Layer 21 of a small transformer language model trained on English Wikipedia (26 layers, counted from 0, width 128).
In attention head 0, each number of a token's query is one row of weights dot the token's vector x. The head spreads its attention over the tokens so far by the softmax of query dot key.

Query weights of the head. A number n stands for (n - 500) times 0.0012.
q0: 623 447 371 183 305 322 639 482 524 659 555 489 567 597 492 650 573 459 477 466 384 437 487 403 428 448 616 432 608 432 510 537 386 482 500 551 265 462 595 439 280 423 401 584 424 532 439 387 366 419 350 508 406 414 503 564 351 563 505 518 576 598 361 645 449 485 485 480 473 462 571 474 569 560 588 391 508 414 569 477 678 516 559 486 434 636 370 431 434 382 431 523 735 390 450 582 564 449 565 722 364 557 581 410 480 314 540 521 585 682 540 409 629 495 628 527 437 481 474 352 411 551 404 424 398 482 577 487
q1: 487 431 512 491 494 123 640 730 531 497 492 502 461 579 522 584 313 531 631 365 434 557 489 452 561 396 422 532 715 517 639 374 452 584 533 479 564 665 389 514 650 573 575 458 635 500 437 478 736 590 353 541 372 334 430 535 604 434 455 457 667 654 510 447 576 444 552 698 511 495 470 634 786 337 376 494 328 277 418 549 393 568 500 586 519 683 684 568 680 572 497 484 488 434 416 610 369 675 433 369 560 337 439 409 479 243 467 422 468 633 502 377 698 693 653 620 481 598 524 418 500 540 416 633 528 380 660 420
q2: 603 443 483 423 656 595 464 378 532 499 474 627 521 362 568 466 567 479 564 632 323 630 576 556 572 493 519 321 645 466 463 483 477 438 406 484 650 480 444 663 292 421 357 606 412 527 502 386 626 319 562 365 288 541 609 503 446 394 515 402 488 453 382 595 554 584 403 563 513 373 436 615 624 432 499 426 394 365 478 268 523 570 508 453 467 534 626 505 548 525 488 426 496 534 603 435 465 438 656 510 656 361 474 481 473 490 393 588 642 475 430 425 398 234 532 518 464 413 494 525 324 444 447 351 562 621 609 354
q3: 430 441 494 333 584 544 395 474 516 452 611 474 480 564 545 580 623 567 511 607 479 589 483 471 490 557 430 650 291 643 483 588 501 526 518 517 388 466 622 466 364 518 489 531 550 464 547 587 473 317 419 604 486 465 652 648 582 586 524 588 615 379 645 317 442 421 275 482 441 487 586 691 436 578 571 431 313 379 461 575 452 438 441 416 655 373 491 535 481 598 384 630 514 630 521 470 505 479 589 669 470 346 318 451 489 387 464 328 672 532 527 562 608 523 536 547 633 554 366 631 338 554 456 501 360 491 361 378
q4: 609 412 589 490 351 467 478 468 485 421 513 548 544 511 355 456 498 523 485 403 444 657 544 351 535 381 429 383 625 436 509 476 513 427 566 341 593 400 428 350 542 448 490 528 418 586 404 451 371 356 489 395 506 529 603 549 516 431 607 260 641 514 344 582 413 607 586 508 346 472 512 513 619 535 476 564 545 374 543 414 393 572 578 432 577 656 479 673 563 621 447 528 448 338 496 431 500 497 384 463 563 584 599 475 675 442 487 487 647 452 514 416 409 382 433 599 484 473 659 336 593 516 476 416 493 533 499 310
q5: 588 569 487 284 422 373 388 489 441 404 396 461 626 447 283 452 354 483 440 375 600 469 557 370 652 469 335 369 536 506 508 514 622 515 571 383 575 542 390 503 597 267 520 586 303 550 257 426 507 649 401 588 495 475 601 479 581 417 500 279 631 551 624 555 507 594 585 634 472 427 432 555 649 463 495 530 536 412 629 412 536 580 513 561 659 652 498 526 688 606 479 555 383 323 529 480 618 553 616 465 415 569 641 481 501 443 617 468 643 531 588 361 435 416 535 559 328 553 711 373 550 735 452 506 585 498 480 399
q6: 566 588 496 266 441 629 403 353 514 574 694 411 601 376 328 370 536 455 535 465 413 471 343 416 397 514 474 349 591 265 393 550 421 522 555 413 379 454 591 441 574 493 516 587 500 325 621 627 250 312 557 394 425 664 520 537 477 538 500 523 683 514 387 269 604 400 464 478 400 450 439 619 327 498 458 363 379 502 525 518 291 461 466 594 718 405 481 193 399 735 523 479 312 408 337 628 525 463 625 701 547 414 672 560 496 412 605 345 475 478 573 457 565 478 509 518 598 378 487 356 614 367 306 721 543 426 386 508
q7: 350 489 455 563 383 512 284 549 527 295 566 648 370 534 367 514 693 573 585 557 589 465 626 365 441 438 597 554 408 485 733 187 455 593 425 828 494 376 441 381 475 525 623 533 838 575 294 575 328 465 504 537 689 563 467 417 681 580 222 777 304 506 508 626 602 556 331 198 273 532 590 445 582 765 507 451 537 539 431 590 321 463 707 610 364 411 515 429 474 652 691 574 498 560 635 415 739 728 447 521 290 505 315 486 480 607 355 613 385 418 314 537 590 498 402 351 646 450 398 420 581 557 435 367 491 621 303 547
q8: 366 506 530 611 495 507 678 428 560 489 568 522 536 602 446 368 519 551 482 481 618 513 656 380 655 478 365 544 540 501 559 609 447 545 689 432 459 391 419 441 418 486 402 513 561 417 330 394 522 702 524 548 434 535 380 358 553 305 405 461 525 493 463 586 705 401 351 730 561 481 269 520 473 494 431 583 410 558 582 345 519 487 586 456 563 328 534 452 596 490 625 500 447 618 444 337 486 423 654 583 276 528 546 493 329 525 287 474 604 467 500 547 529 478 567 336 291 652 478 618 574 728 481 360 486 594 436 379
q9: 477 391 280 380 463 626 608 677 365 497 481 529 467 572 708 412 624 540 396 465 536 551 520 450 535 664 353 455 534 497 537 384 496 413 574 479 372 452 514 517 482 673 498 710 360 344 491 449 537 520 450 523 352 570 543 493 483 470 704 578 517 569 701 557 521 579 689 524 727 515 490 442 441 702 516 504 522 491 338 564 545 506 340 366 483 410 638 806 524 533 580 539 387 523 426 612 463 609 508 454 386 418 540 491 467 571 488 563 389 430 377 591 496 670 482 602 505 290 527 601 530 482 539 437 639 384 505 461
q10: 581 411 805 628 575 255 597 440 468 345 646 427 387 560 543 590 448 375 652 495 577 550 445 452 571 336 628 671 516 411 455 389 664 681 508 417 392 487 493 287 483 540 431 332 615 628 385 412 469 347 715 416 597 414 597 482 529 499 506 565 613 521 467 777 453 232 547 623 421 544 386 545 627 461 674 429 619 378 610 531 800 517 431 548 587 438 549 512 563 282 519 507 501 532 678 473 602 599 354 472 791 381 521 518 437 540 435 526 612 894 445 531 448 548 561 580 694 345 361 406 398 473 479 590 441 676 484 481
q11: 471 537 382 548 490 536 478 182 770 503 555 690 448 525 535 618 500 532 693 579 746 401 495 560 407 557 503 338 573 775 537 434 377 558 562 569 296 445 396 447 634 531 336 573 522 686 636 278 556 576 545 516 562 460 803 567 429 688 532 587 482 476 352 560 600 644 551 285 587 614 639 594 452 515 591 449 446 650 456 387 285 380 457 630 585 609 356 457 492 420 325 504 547 384 973 584 471 281 509 356 415 435 419 413 524 614 497 525 634 765 396 504 493 469 569 360 386 518 522 496 416 397 348 378 459 671 437 517
q12: 404 595 587 616 469 500 619 482 424 462 520 365 506 421 375 419 549 596 623 390 480 294 677 565 241 319 633 334 555 351 305 623 193 653 420 669 392 526 322 725 492 478 569 344 618 523 504 619 413 648 496 276 529 594 393 360 557 591 426 436 378 472 335 540 519 442 412 386 535 444 501 494 480 627 443 396 380 465 553 680 511 355 580 417 409 564 674 726 660 510 556 546 456 661 355 630 505 479 735 394 301 321 778 430 481 332 603 500 463 441 499 337 346 544 104 340 404 485 735 300 556 607 641 502 426 302 544 443
q13: 508 364 223 607 516 645 379 276 520 478 714 506 533 549 272 689 336 451 662 284 505 385 659 564 298 263 533 777 468 330 662 425 767 184 524 590 577 662 419 311 567 436 573 304 426 663 456 479 607 423 613 339 630 243 545 460 504 570 501 296 331 508 474 316 475 429 676 465 494 447 607 605 464 725 653 375 613 482 293 461 578 599 353 776 360 472 455 698 691 392 556 428 444 647 725 522 454 606 568 462 367 391 683 654 420 498 120 575 491 637 629 360 203 451 205 450 338 273 626 653 453 347 454 628 505 424 689 534
q14: 551 380 586 375 501 499 570 149 597 399 717 449 526 536 488 577 156 454 643 238 451 572 337 476 373 412 713 513 340 422 662 738 671 402 516 627 519 518 500 397 685 258 486 429 419 682 545 591 616 503 443 381 492 330 823 410 497 396 570 487 469 339 401 299 543 446 775 361 313 475 521 493 486 635 669 669 728 440 521 518 747 602 366 870 561 438 228 477 656 361 561 401 487 549 683 408 540 578 263 491 676 600 574 372 388 555 180 470 703 666 671 510 231 476 663 567 612 167 303 702 525 446 475 579 353 413 542 730
q15: 465 274 591 550 624 375 299 460 418 427 562 600 291 352 535 557 745 683 710 454 475 525 390 345 483 376 504 355 531 511 422 544 403 377 318 738 438 414 458 525 613 619 437 481 613 581 576 642 603 601 454 282 424 482 396 544 423 702 438 474 368 359 439 465 564 420 347 366 520 450 630 626 410 646 456 498 455 556 561 550 462 450 543 492 634 510 439 360 446 469 600 578 516 344 657 327 444 588 517 586 613 611 424 671 548 556 436 518 419 490 575 384 579 539 497 485 373 515 407 419 324 433 377 472 456 486 653 607
q16: 659 640 513 297 435 380 756 653 410 441 597 456 414 737 349 482 396 526 406 490 452 373 606 417 539 424 506 337 586 519 520 566 589 581 525 549 685 529 544 395 433 596 557 561 510 447 405 656 587 494 497 450 525 512 477 452 566 460 606 486 550 493 341 498 478 478 623 549 611 547 504 534 594 231 393 593 275 471 588 369 368 599 382 546 477 585 440 396 656 507 509 378 482 331 447 418 416 459 618 576 547 508 528 420 317 382 488 416 540 601 666 438 443 495 518 622 477 581 578 421 296 728 659 376 511 462 492 351
q17: 481 614 487 558 378 528 510 581 470 460 594 521 593 490 518 661 428 396 491 390 597 435 685 336 264 436 594 582 577 411 508 447 525 584 377 518 522 510 583 567 536 555 413 643 520 446 378 544 660 402 387 498 343 475 575 508 507 369 456 581 404 453 413 527 618 509 507 631 633 519 295 487 623 312 282 519 417 423 567 562 385 616 600 459 432 524 512 520 512 632 305 487 410 330 421 488 593 403 497 424 529 619 552 562 516 608 429 312 491 386 613 447 369 632 639 737 387 654 565 437 426 580 306 529 414 525 399 545
q18: 570 365 381 459 441 323 355 437 628 326 428 410 454 685 455 609 397 592 564 352 587 532 442 626 571 548 458 622 620 388 622 514 483 535 481 432 556 544 341 576 564 468 608 410 437 572 284 394 548 506 495 546 485 385 553 521 618 599 283 543 471 578 376 424 552 443 533 706 562 731 452 555 617 785 340 485 467 484 631 391 396 575 441 646 502 325 610 687 604 672 417 442 443 541 399 396 347 598 665 135 480 600 566 495 331 524 716 527 430 643 412 392 361 309 454 375 570 527 525 539 547 530 556 598 391 522 461 432
q19: 594 403 616 372 698 446 423 344 472 415 527 550 499 440 466 437 596 525 447 727 446 590 327 604 364 451 310 356 371 470 471 608 480 350 428 434 502 510 610 439 390 380 346 504 460 378 534 551 441 364 475 569 463 554 491 652 548 486 319 497 454 681 404 385 440 676 492 441 467 421 635 525 542 460 547 441 422 326 542 570 281 509 386 502 572 491 445 394 340 403 590 416 646 467 565 683 516 661 450 454 469 571 416 456 634 397 662 576 647 326 494 546 491 373 481 677 380 455 582 433 434 640 536 484 551 651 506 257
q20: 556 526 586 470 485 718 498 479 491 592 420 521 628 546 562 468 484 460 554 438 395 413 518 471 347 470 661 419 575 431 652 384 491 417 578 444 426 449 431 483 493 493 497 482 429 599 521 414 456 421 586 445 522 477 541 595 423 513 655 459 560 518 489 405 351 415 564 445 655 418 564 516 463 722 431 521 446 370 640 662 399 418 455 587 429 371 483 519 366 589 603 563 388 405 406 482 631 589 481 525 606 457 541 623 637 594 449 485 446 606 547 500 524 524 446 453 571 538 468 469 498 413 524 534 592 530 469 509
q21: 558 475 444 412 587 671 452 524 494 426 576 387 629 531 478 608 614 301 489 528 462 557 438 520 378 559 575 647 458 429 380 547 353 342 605 458 435 573 470 500 574 426 602 541 425 463 623 424 511 569 497 410 414 456 539 537 462 665 585 545 547 434 381 462 415 480 541 351 438 328 504 428 376 636 638 551 463 355 465 570 492 550 309 628 675 386 565 483 430 479 705 459 465 543 384 645 519 548 549 677 556 410 694 638 564 431 364 228 507 675 519 436 504 311 451 421 593 413 527 573 532 348 604 453 403 475 611 620
q22: 453 305 407 657 441 317 676 492 373 728 309 506 367 486 618 570 461 482 504 381 583 278 428 495 363 478 641 736 615 402 541 555 519 495 354 599 524 623 662 437 611 571 289 244 639 492 630 530 594 479 820 362 500 484 685 409 425 448 522 594 300 588 503 287 459 373 329 629 589 513 528 807 472 404 570 418 621 502 439 586 357 427 527 469 498 378 440 588 534 432 658 594 496 528 264 561 503 521 384 273 499 303 350 543 564 547 456 529 420 548 404 530 632 451 493 511 598 530 482 611 466 379 535 444 414 448 476 822
q23: 405 718 649 279 466 599 504 499 480 313 508 512 572 372 416 542 516 428 475 525 551 639 474 564 531 500 521 596 464 587 549 473 595 565 751 358 577 648 448 351 513 361 439 718 485 568 615 318 507 606 565 525 407 496 540 616 629 606 530 426 552 366 548 625 523 587 572 328 509 504 544 452 402 471 453 591 376 490 418 493 517 583 467 527 425 316 564 514 623 583 539 629 517 456 725 545 489 375 359 365 625 603 338 544 482 595 628 346 666 544 510 549 543 542 333 508 495 587 544 417 502 453 422 641 483 422 390 691
q24: 488 530 473 681 654 543 601 311 714 654 464 396 507 454 355 555 511 506 665 390 605 334 530 466 633 374 687 516 485 442 533 679 469 513 483 627 480 552 512 576 547 595 544 193 805 575 591 788 774 725 383 484 399 403 586 380 493 555 459 767 218 489 439 675 440 467 533 263 272 263 302 486 609 293 453 480 596 379 606 589 666 386 510 582 529 465 371 509 365 422 360 524 432 587 586 497 625 675 399 157 559 538 411 593 544 483 385 521 461 448 540 429 444 292 674 414 623 443 688 653 502 390 449 383 497 366 494 838
q25: 482 521 542 502 400 457 452 637 657 593 356 625 379 452 633 463 461 699 539 581 656 758 487 577 697 543 208 368 582 661 468 518 618 592 550 394 408 549 412 580 421 472 430 732 425 354 544 411 463 487 601 607 482 461 427 568 505 470 377 455 640 192 439 445 662 535 402 640 517 760 426 412 497 436 495 448 442 670 433 315 375 487 488 478 275 570 343 431 622 583 510 605 570 414 614 315 300 199 467 396 538 522 583 488 277 427 405 570 744 209 627 313 420 353 419 461 210 550 301 499 525 709 534 429 587 465 448 592
q26: 569 772 568 359 649 791 331 540 279 539 753 442 389 650 207 393 460 473 419 590 732 556 653 350 334 473 604 477 442 264 784 233 634 412 662 580 459 588 501 612 440 444 477 283 331 393 538 729 644 445 587 559 316 561 295 589 337 537 721 428 591 480 535 580 230 569 743 515 257 360 587 494 424 596 659 305 768 178 538 604 684 430 408 561 420 501 435 571 563 737 349 491 449 462 485 520 600 549 529 478 315 711 698 530 575 369 370 239 453 468 501 701 387 660 515 643 913 199 544 463 594 463 431 422 453 370 408 575
q27: 488 679 373 369 343 486 680 642 608 551 668 425 292 619 688 495 623 552 470 469 507 863 483 621 777 635 720 375 507 484 678 428 578 538 768 447 486 566 350 491 430 752 532 814 529 447 387 415 574 563 715 722 691 675 518 641 481 476 269 780 679 468 823 728 571 561 662 606 412 356 658 422 469 759 496 376 313 504 431 454 661 288 413 469 524 30 464 751 328 654 498 486 537 393 578 478 519 497 469 586 251 615 404 388 453 545 697 607 590 419 338 376 631 749 414 417 468 564 480 538 652 489 663 286 557 527 367 373
q28: 546 343 508 404 471 641 546 532 316 348 546 463 591 598 407 491 371 191 603 617 413 433 578 574 544 656 547 442 359 339 441 634 641 447 419 666 421 555 542 408 660 464 645 383 515 840 523 389 515 351 793 532 440 449 488 317 589 614 401 463 419 484 377 330 469 381 301 509 515 457 430 416 556 431 655 508 636 403 497 657 532 286 472 785 397 309 446 494 772 498 631 224 537 414 589 525 666 729 444 527 842 439 536 566 541 572 326 407 559 546 469 472 613 341 375 288 462 549 515 434 202 551 677 616 279 407 558 522
q29: 569 335 339 449 530 587 681 356 793 442 566 532 617 368 449 777 431 472 697 581 588 314 348 354 506 496 457 625 388 403 620 464 463 555 300 673 404 479 434 364 607 303 533 461 557 581 441 484 484 553 469 509 294 500 455 396 490 387 412 426 490 472 480 427 500 354 377 479 424 542 392 533 599 373 535 697 517 480 353 502 436 732 470 758 515 509 365 578 550 530 810 482 584 654 535 513 501 557 499 671 578 297 597 538 318 471 354 490 495 592 567 291 349 412 465 372 423 279 428 520 465 520 465 629 613 494 442 631
q30: 534 396 552 653 454 633 621 531 534 300 706 692 581 272 532 561 553 256 615 415 178 445 426 395 553 478 416 479 474 255 511 443 417 480 522 898 530 573 441 591 468 514 538 454 768 586 489 524 518 638 440 435 490 295 423 197 453 654 349 739 309 328 441 595 560 426 349 452 542 548 522 695 556 377 378 641 522 402 424 298 688 692 523 427 665 342 376 704 348 483 571 432 327 397 804 448 325 680 706 609 378 526 543 579 324 513 228 529 178 574 588 843 609 547 529 513 493 275 442 659 465 509 653 650 493 535 518 200
q31: 664 733 571 482 565 668 292 363 486 484 509 448 451 630 533 528 456 724 560 576 358 493 370 502 402 361 441 392 453 430 283 654 761 326 411 634 589 374 360 671 347 435 509 443 501 499 762 570 624 365 493 411 382 391 515 749 366 586 406 428 625 230 558 532 317 615 608 450 544 722 428 531 300 439 710 694 516 477 572 177 636 526 477 358 461 528 533 454 571 381 674 446 728 277 611 735 344 211 570 554 698 689 545 592 654 363 581 414 456 345 709 463 443 696 679 791 339 467 482 482 476 569 265 578 318 385 374 668

Each question shows a short text with each token's key, already scaled and adjusted for position as the last token sees it. A number n stands for (n - 500) times 0.0023.

Then comes the last token's vector x. A number n stands for (n - 500) times 0.0081.

0 "s": 501 513 557 495 527 520 566 445 614 519 375 635 501 772 565 594 473 476 469 549 533 494 544 341 757 100 719 392 305 432 356 535
1 " Bri": 529 555 501 449 435 519 532 563 537 512 403 435 455 598 558 542 487 506 500 483 439 506 511 338 674 266 541 604 264 381 346 543
2 "g": 512 552 538 402 521 576 524 494 548 544 490 528 403 509 377 611 457 446 583 560 436 441 512 468 581 478 723 538 579 298 280 374
3 "ade": 503 512 507 499 485 517 538 449 561 545 479 572 480 720 541 556 489 495 582 496 491 455 494 418 602 373 683 427 494 252 334 470
4 "(": 519 494 494 485 488 514 560 405 602 566 391 550 477 795 477 460 471 434 524 521 481 516 567 407 703 310 535 368 428 390 319 573
x: 429 437 286 518 597 535 522 268 529 501 496 440 429 610 491 428 560 615 556 505 493 561 515 535 504 395 514 461 492 547 450 476 656 482 504 507 435 474 490 394 638 620 505 447 560 508 388 518 575 519 466 421 489 568 662 472 545 503 765 675 446 497 540 664 460 438 467 525 523 374 464 639 453 441 526 626 442 503 409 496 532 698 620 510 350 510 537 557 356 491 411 411 530 486 525 552 473 623 607 538 606 637 502 345 511 469 474 546 369 471 556 538 657 537 538 454 463 474 472 535 498 428 472 559 385 426 463 502
Which token does the last token look at most, and with what share of its attention? 0 "s", with about 70%

0 "o": 504 476 545 431 470 572 565 495 583 491 418 586 499 737 504 560 534 450 584 552 485 479 573 428 656 314 611 426 341 348 421 523
1 "log": 493 562 537 405 458 512 498 574 518 514 458 515 444 746 447 499 438 441 537 514 417 445 582 380 606 332 525 389 264 392 498 423
2 ");": 490 444 525 514 465 489 616 408 576 467 416 570 439 716 554 554 484 483 476 474 539 521 545 330 840 89 667 361 311 477 332 514
3 " T": 493 495 474 455 432 495 619 555 533 478 478 443 533 562 545 577 468 480 474 484 454 528 534 368 636 267 389 632 333 480 358 573
4 "op": 516 575 496 480 424 417 508 518 632 464 368 580 564 589 410 647 534 543 469 471 500 531 460 347 753 191 677 410 522 485 585 374
x: 458 363 396 586 499 544 516 567 558 619 530 458 450 548 347 433 540 524 441 482 567 437 591 564 519 644 597 590 445 514 443 485 463 516 567 559 546 461 414 726 570 369 556 506 557 488 440 537 297 485 559 362 396 645 463 645 423 506 796 519 480 553 562 531 519 551 480 480 429 324 423 645 478 603 485 515 457 494 455 544 434 701 664 509 404 581 473 492 491 498 493 462 487 513 574 520 582 502 509 551 533 361 530 593 589 496 579 629 474 578 679 521 598 599 533 539 507 504 551 501 428 630 509 561 465 381 534 489
Which token does the last token look at most? 2 ");"

0 "th": 513 488 550 493 466 490 562 486 612 543 390 550 493 645 441 589 505 506 496 581 540 503 538 375 700 222 736 402 331 350 374 548
1 "o": 477 484 561 433 459 585 599 521 583 476 433 587 490 552 432 642 508 458 554 563 533 477 605 438 620 353 672 439 392 331 458 573
2 "log": 561 565 543 349 467 475 446 572 510 536 553 490 409 649 388 616 487 469 536 506 395 469 582 354 538 355 595 348 305 363 530 459
3 ");": 507 460 531 516 467 489 612 412 558 474 432 562 416 711 562 562 493 462 485 476 530 519 541 325 831 85 680 367 301 479 325 514
4 " T": 520 504 483 456 435 486 623 567 520 472 499 439 512 566 548 594 481 488 470 479 433 527 529 366 624 253 393 643 326 468 350 572
x: 266 464 440 503 596 411 375 358 470 505 504 332 520 519 530 423 560 484 482 776 507 560 539 468 593 446 464 557 474 539 512 536 463 462 547 622 500 555 637 574 571 515 420 432 575 501 571 519 416 515 542 419 655 641 546 655 405 472 763 519 487 469 548 513 528 493 530 566 600 246 463 596 440 490 544 516 436 440 353 571 476 656 609 519 498 472 542 483 391 551 400 432 488 560 650 524 437 523 578 573 444 475 501 384 493 553 473 519 435 529 612 610 619 482 492 522 511 546 523 592 485 501 551 512 539 504 453 558
Which token does the last token look at most? 3 ");"

0 "ra": 522 508 562 481 454 522 563 496 575 519 409 637 521 776 556 599 505 467 526 552 475 460 514 394 662 246 637 400 322 307 366 503
1 "ft": 510 496 543 494 511 518 567 450 638 528 378 592 517 762 561 523 512 481 515 557 541 483 541 354 762 110 740 406 305 393 372 499
2 " Art": 484 471 585 467 490 540 593 561 569 602 416 517 542 708 441 576 480 515 510 585 449 479 523 429 661 292 641 483 291 383 407 494
3 "ill": 461 408 447 441 350 487 478 519 553 538 421 484 430 486 609 506 441 457 482 503 532 540 631 449 550 501 635 429 430 171 511 380
4 "er": 476 499 509 460 501 553 576 523 527 595 416 611 469 709 443 506 493 492 547 551 481 462 582 469 604 392 713 422 415 276 462 449
x: 440 457 456 560 595 490 578 401 476 543 410 358 354 516 240 467 459 564 465 511 615 465 627 387 434 442 532 557 464 583 423 448 618 501 514 567 494 484 568 413 560 486 549 561 555 364 485 421 528 599 519 558 528 474 486 536 398 567 890 617 452 454 466 592 425 503 442 511 424 378 382 526 470 570 554 619 538 526 538 530 533 462 543 483 395 445 456 527 468 487 420 465 544 570 453 529 523 602 530 501 567 497 454 434 445 560 448 596 430 578 495 526 608 584 587 657 495 474 496 490 464 513 456 593 427 413 399 432
Which token does the last token look at most? 1 "ft"

0 "gi": 510 500 554 446 484 544 586 481 619 499 343 584 450 770 545 592 511 501 501 547 500 471 531 384 734 160 675 396 280 374 349 528
1 "ment": 510 502 559 479 526 530 566 471 631 533 365 598 508 780 532 574 494 485 500 540 528 500 553 336 747 99 712 379 275 405 361 526
2 "\n": 533 500 531 499 515 545 591 395 583 533 434 580 432 675 539 594 489 511 466 508 530 536 513 348 855 94 689 422 292 434 361 508
3 "-": 513 427 469 560 390 343 709 497 615 432 452 604 458 559 455 593 443 418 410 499 528 566 461 389 715 180 669 405 483 482 433 495
4 " 19": 528 501 509 478 454 440 544 484 621 522 518 642 388 495 232 679 503 418 501 432 431 582 625 348 646 205 386 487 397 684 616 831
x: 473 400 457 448 470 475 455 422 489 517 486 521 529 540 493 333 445 523 540 545 617 480 341 504 403 397 390 504 470 417 525 495 494 574 476 567 291 544 484 573 611 425 520 512 461 397 402 554 480 462 471 414 545 487 539 500 479 504 654 534 404 491 528 499 407 524 518 512 476 369 424 477 482 545 533 523 482 391 370 417 527 783 556 512 398 466 487 502 363 574 450 480 587 483 597 418 508 468 796 595 617 618 438 343 449 684 486 490 532 541 516 543 563 600 561 378 571 714 549 509 567 481 545 555 496 479 453 473
Which token does the last token look at most? 3 "-"

0 " the": 520 479 529 572 521 503 582 424 613 487 345 613 533 641 575 566 511 495 474 490 532 562 563 323 714 113 735 415 255 439 409 538
1 " S": 481 501 490 486 453 479 605 586 516 511 434 510 543 468 565 668 525 479 505 585 465 537 556 451 574 275 592 532 309 439 372 562
2 "1": 515 477 449 442 536 443 550 413 561 558 367 534 684 573 377 570 412 463 510 516 510 555 531 438 609 357 708 599 511 323 490 545
3 "00": 541 536 444 478 552 474 542 417 533 546 371 611 675 605 328 545 492 456 548 526 504 541 516 406 629 359 706 555 447 293 491 496
4 " family": 541 466 466 516 483 487 569 456 544 512 455 512 408 647 607 420 468 539 577 573 510 435 526 410 667 173 646 507 337 393 484 471
x: 418 360 487 531 477 601 635 367 522 529 527 419 422 484 364 491 427 585 481 412 571 504 370 450 362 300 535 555 519 501 403 427 482 434 547 549 479 533 535 427 630 533 484 480 606 489 355 426 566 447 410 605 462 622 417 652 514 474 805 471 497 435 606 548 481 450 593 428 341 326 448 607 512 465 545 591 508 436 535 465 416 556 449 449 529 509 525 467 444 475 374 297 594 525 512 426 496 602 617 527 571 538 481 403 439 511 495 548 401 558 565 434 604 569 490 557 559 555 483 452 476 554 524 534 475 460 486 560
Which token does the last token look at most? 0 " the"

0 " an": 516 490 542 531 505 563 630 505 542 506 332 555 544 578 547 569 482 486 459 486 500 548 605 336 674 187 683 433 273 497 371 479
1 "ti": 507 492 517 453 524 528 519 561 538 513 463 535 659 458 463 526 548 537 498 610 490 479 475 428 562 305 601 598 319 464 459 456
2 "-": 576 535 478 437 497 521 516 453 504 454 353 498 570 603 544 567 430 506 485 526 506 550 562 566 534 353 661 469 316 318 340 461
3 "in": 540 542 500 446 463 478 591 510 454 501 452 520 543 566 419 460 503 537 488 463 532 511 570 390 587 332 545 548 471 392 453 375
4 "fe": 495 405 526 384 471 567 654 580 496 521 543 556 461 599 519 478 449 461 526 470 494 400 541 421 497 430 599 556 342 576 476 555
x: 407 365 382 436 514 700 391 489 485 445 374 378 402 442 506 447 443 519 444 572 408 347 561 544 409 487 535 567 525 399 418 514 530 575 628 517 418 467 402 357 440 405 569 420 605 433 448 454 617 598 504 413 492 558 563 553 613 533 640 442 376 428 522 412 436 528 565 466 444 458 509 440 477 492 398 481 532 468 420 461 519 551 478 457 621 507 705 584 571 548 379 607 588 502 610 460 435 687 589 410 497 514 448 212 502 491 481 604 299 620 403 429 486 405 396 545 468 513 506 421 534 616 560 524 605 469 490 538
Which token does the last token look at most? 0 " an"

0 "n": 525 508 562 458 527 553 577 464 611 558 380 646 493 761 548 594 474 478 476 564 506 468 533 377 726 153 705 415 279 427 335 534
1 "ate": 525 531 591 468 510 525 573 444 632 554 395 595 522 748 564 558 498 477 514 533 523 476 523 395 750 167 725 381 295 406 301 492
2 " ": 538 528 539 466 527 586 639 475 593 549 362 555 491 700 507 588 492 524 467 519 494 500 557 381 730 186 701 416 289 382 338 555
3 "im": 536 555 462 405 545 659 565 506 623 499 384 644 546 658 542 550 467 469 580 492 446 507 553 446 578 368 647 514 603 319 469 514
4 "mu": 482 548 507 448 503 606 551 520 561 413 400 638 504 585 427 499 486 453 554 508 421 459 532 459 543 421 635 553 565 391 388 346
x: 448 444 449 459 681 587 387 446 372 540 583 448 408 620 409 499 408 585 622 528 521 393 634 623 546 415 674 489 389 461 433 517 502 476 505 445 548 499 322 500 452 451 369 428 525 525 445 584 609 498 417 562 435 510 486 339 480 403 801 615 394 453 489 348 564 305 459 417 599 425 447 510 337 518 551 513 669 491 418 532 426 548 418 506 441 530 468 414 536 541 421 503 570 517 594 584 516 476 435 423 482 439 439 397 589 545 557 498 515 456 521 499 520 555 507 402 463 561 566 540 406 470 495 526 486 514 520 422
Which token does the last token look at most? 1 "ate"

0 " re": 520 513 556 482 551 593 638 506 507 518 419 546 537 672 510 568 473 480 457 515 519 529 537 379 690 168 669 518 313 439 334 482
1 "s": 537 565 569 473 503 516 613 626 457 404 455 626 539 527 509 555 498 463 483 550 491 502 551 379 561 243 688 522 436 477 440 478
2 "p": 475 529 487 569 506 419 556 509 575 456 368 488 529 425 453 473 470 509 495 507 533 571 482 414 583 329 501 646 620 548 595 449
3 "on": 532 573 467 512 527 479 508 512 539 331 488 537 475 480 313 350 497 446 543 522 482 505 553 357 599 241 644 510 591 348 492 410
4 "se": 484 490 491 495 506 476 586 489 568 439 433 467 441 583 447 511 510 475 508 469 573 497 597 480 606 229 625 405 465 547 358 364
x: 498 294 369 435 612 526 425 399 506 451 446 467 478 488 298 499 369 487 470 519 548 611 432 396 384 448 481 632 390 521 454 524 630 470 505 503 444 537 481 459 646 405 476 492 620 448 448 535 550 578 530 668 421 659 384 499 506 458 814 543 393 490 477 550 565 454 524 534 417 391 373 630 502 479 381 451 556 502 465 387 546 554 534 464 564 471 477 563 454 558 462 364 602 506 430 552 510 549 630 452 590 483 546 317 380 526 524 570 431 496 561 550 592 465 427 415 452 565 511 486 457 523 535 522 530 451 525 614
Which token does the last token look at most? 4 "se"

0 "posed": 504 499 555 493 519 505 581 472 612 507 355 577 527 735 599 581 489 497 493 530 553 486 542 349 772 76 704 365 257 489 370 507
1 " of": 502 517 534 499 519 470 578 414 615 513 310 581 569 726 580 542 505 491 489 508 592 514 511 417 744 182 654 338 312 463 307 441
2 ":": 509 469 529 475 492 482 611 390 606 520 378 619 472 700 599 577 488 495 484 485 559 498 511 439 804 201 703 407 312 517 243 472
3 "\n": 504 451 510 522 462 490 635 343 569 535 478 602 426 580 560 652 480 514 447 500 522 538 479 445 852 198 600 526 389 534 297 449
4 "-": 546 474 492 540 365 324 703 483 626 397 485 657 466 533 496 593 463 427 422 462 520 565 483 420 713 158 640 467 482 528 367 428
x: 467 450 472 551 537 438 408 327 511 531 464 427 456 518 379 382 542 514 389 657 534 520 399 478 484 494 586 566 579 361 418 507 438 400 524 507 382 489 501 496 704 357 435 429 470 411 528 415 445 489 481 441 454 558 466 493 459 502 793 552 500 547 564 607 569 453 499 447 504 355 442 575 448 566 447 571 465 418 430 582 473 638 506 503 474 511 479 481 359 535 478 385 590 474 653 458 596 504 511 561 610 600 409 345 501 467 441 534 363 498 680 519 744 529 549 427 441 537 568 516 404 483 546 634 580 466 452 486
Which two tokens does the last token look at most, in order? 4 "-", 3 "\n"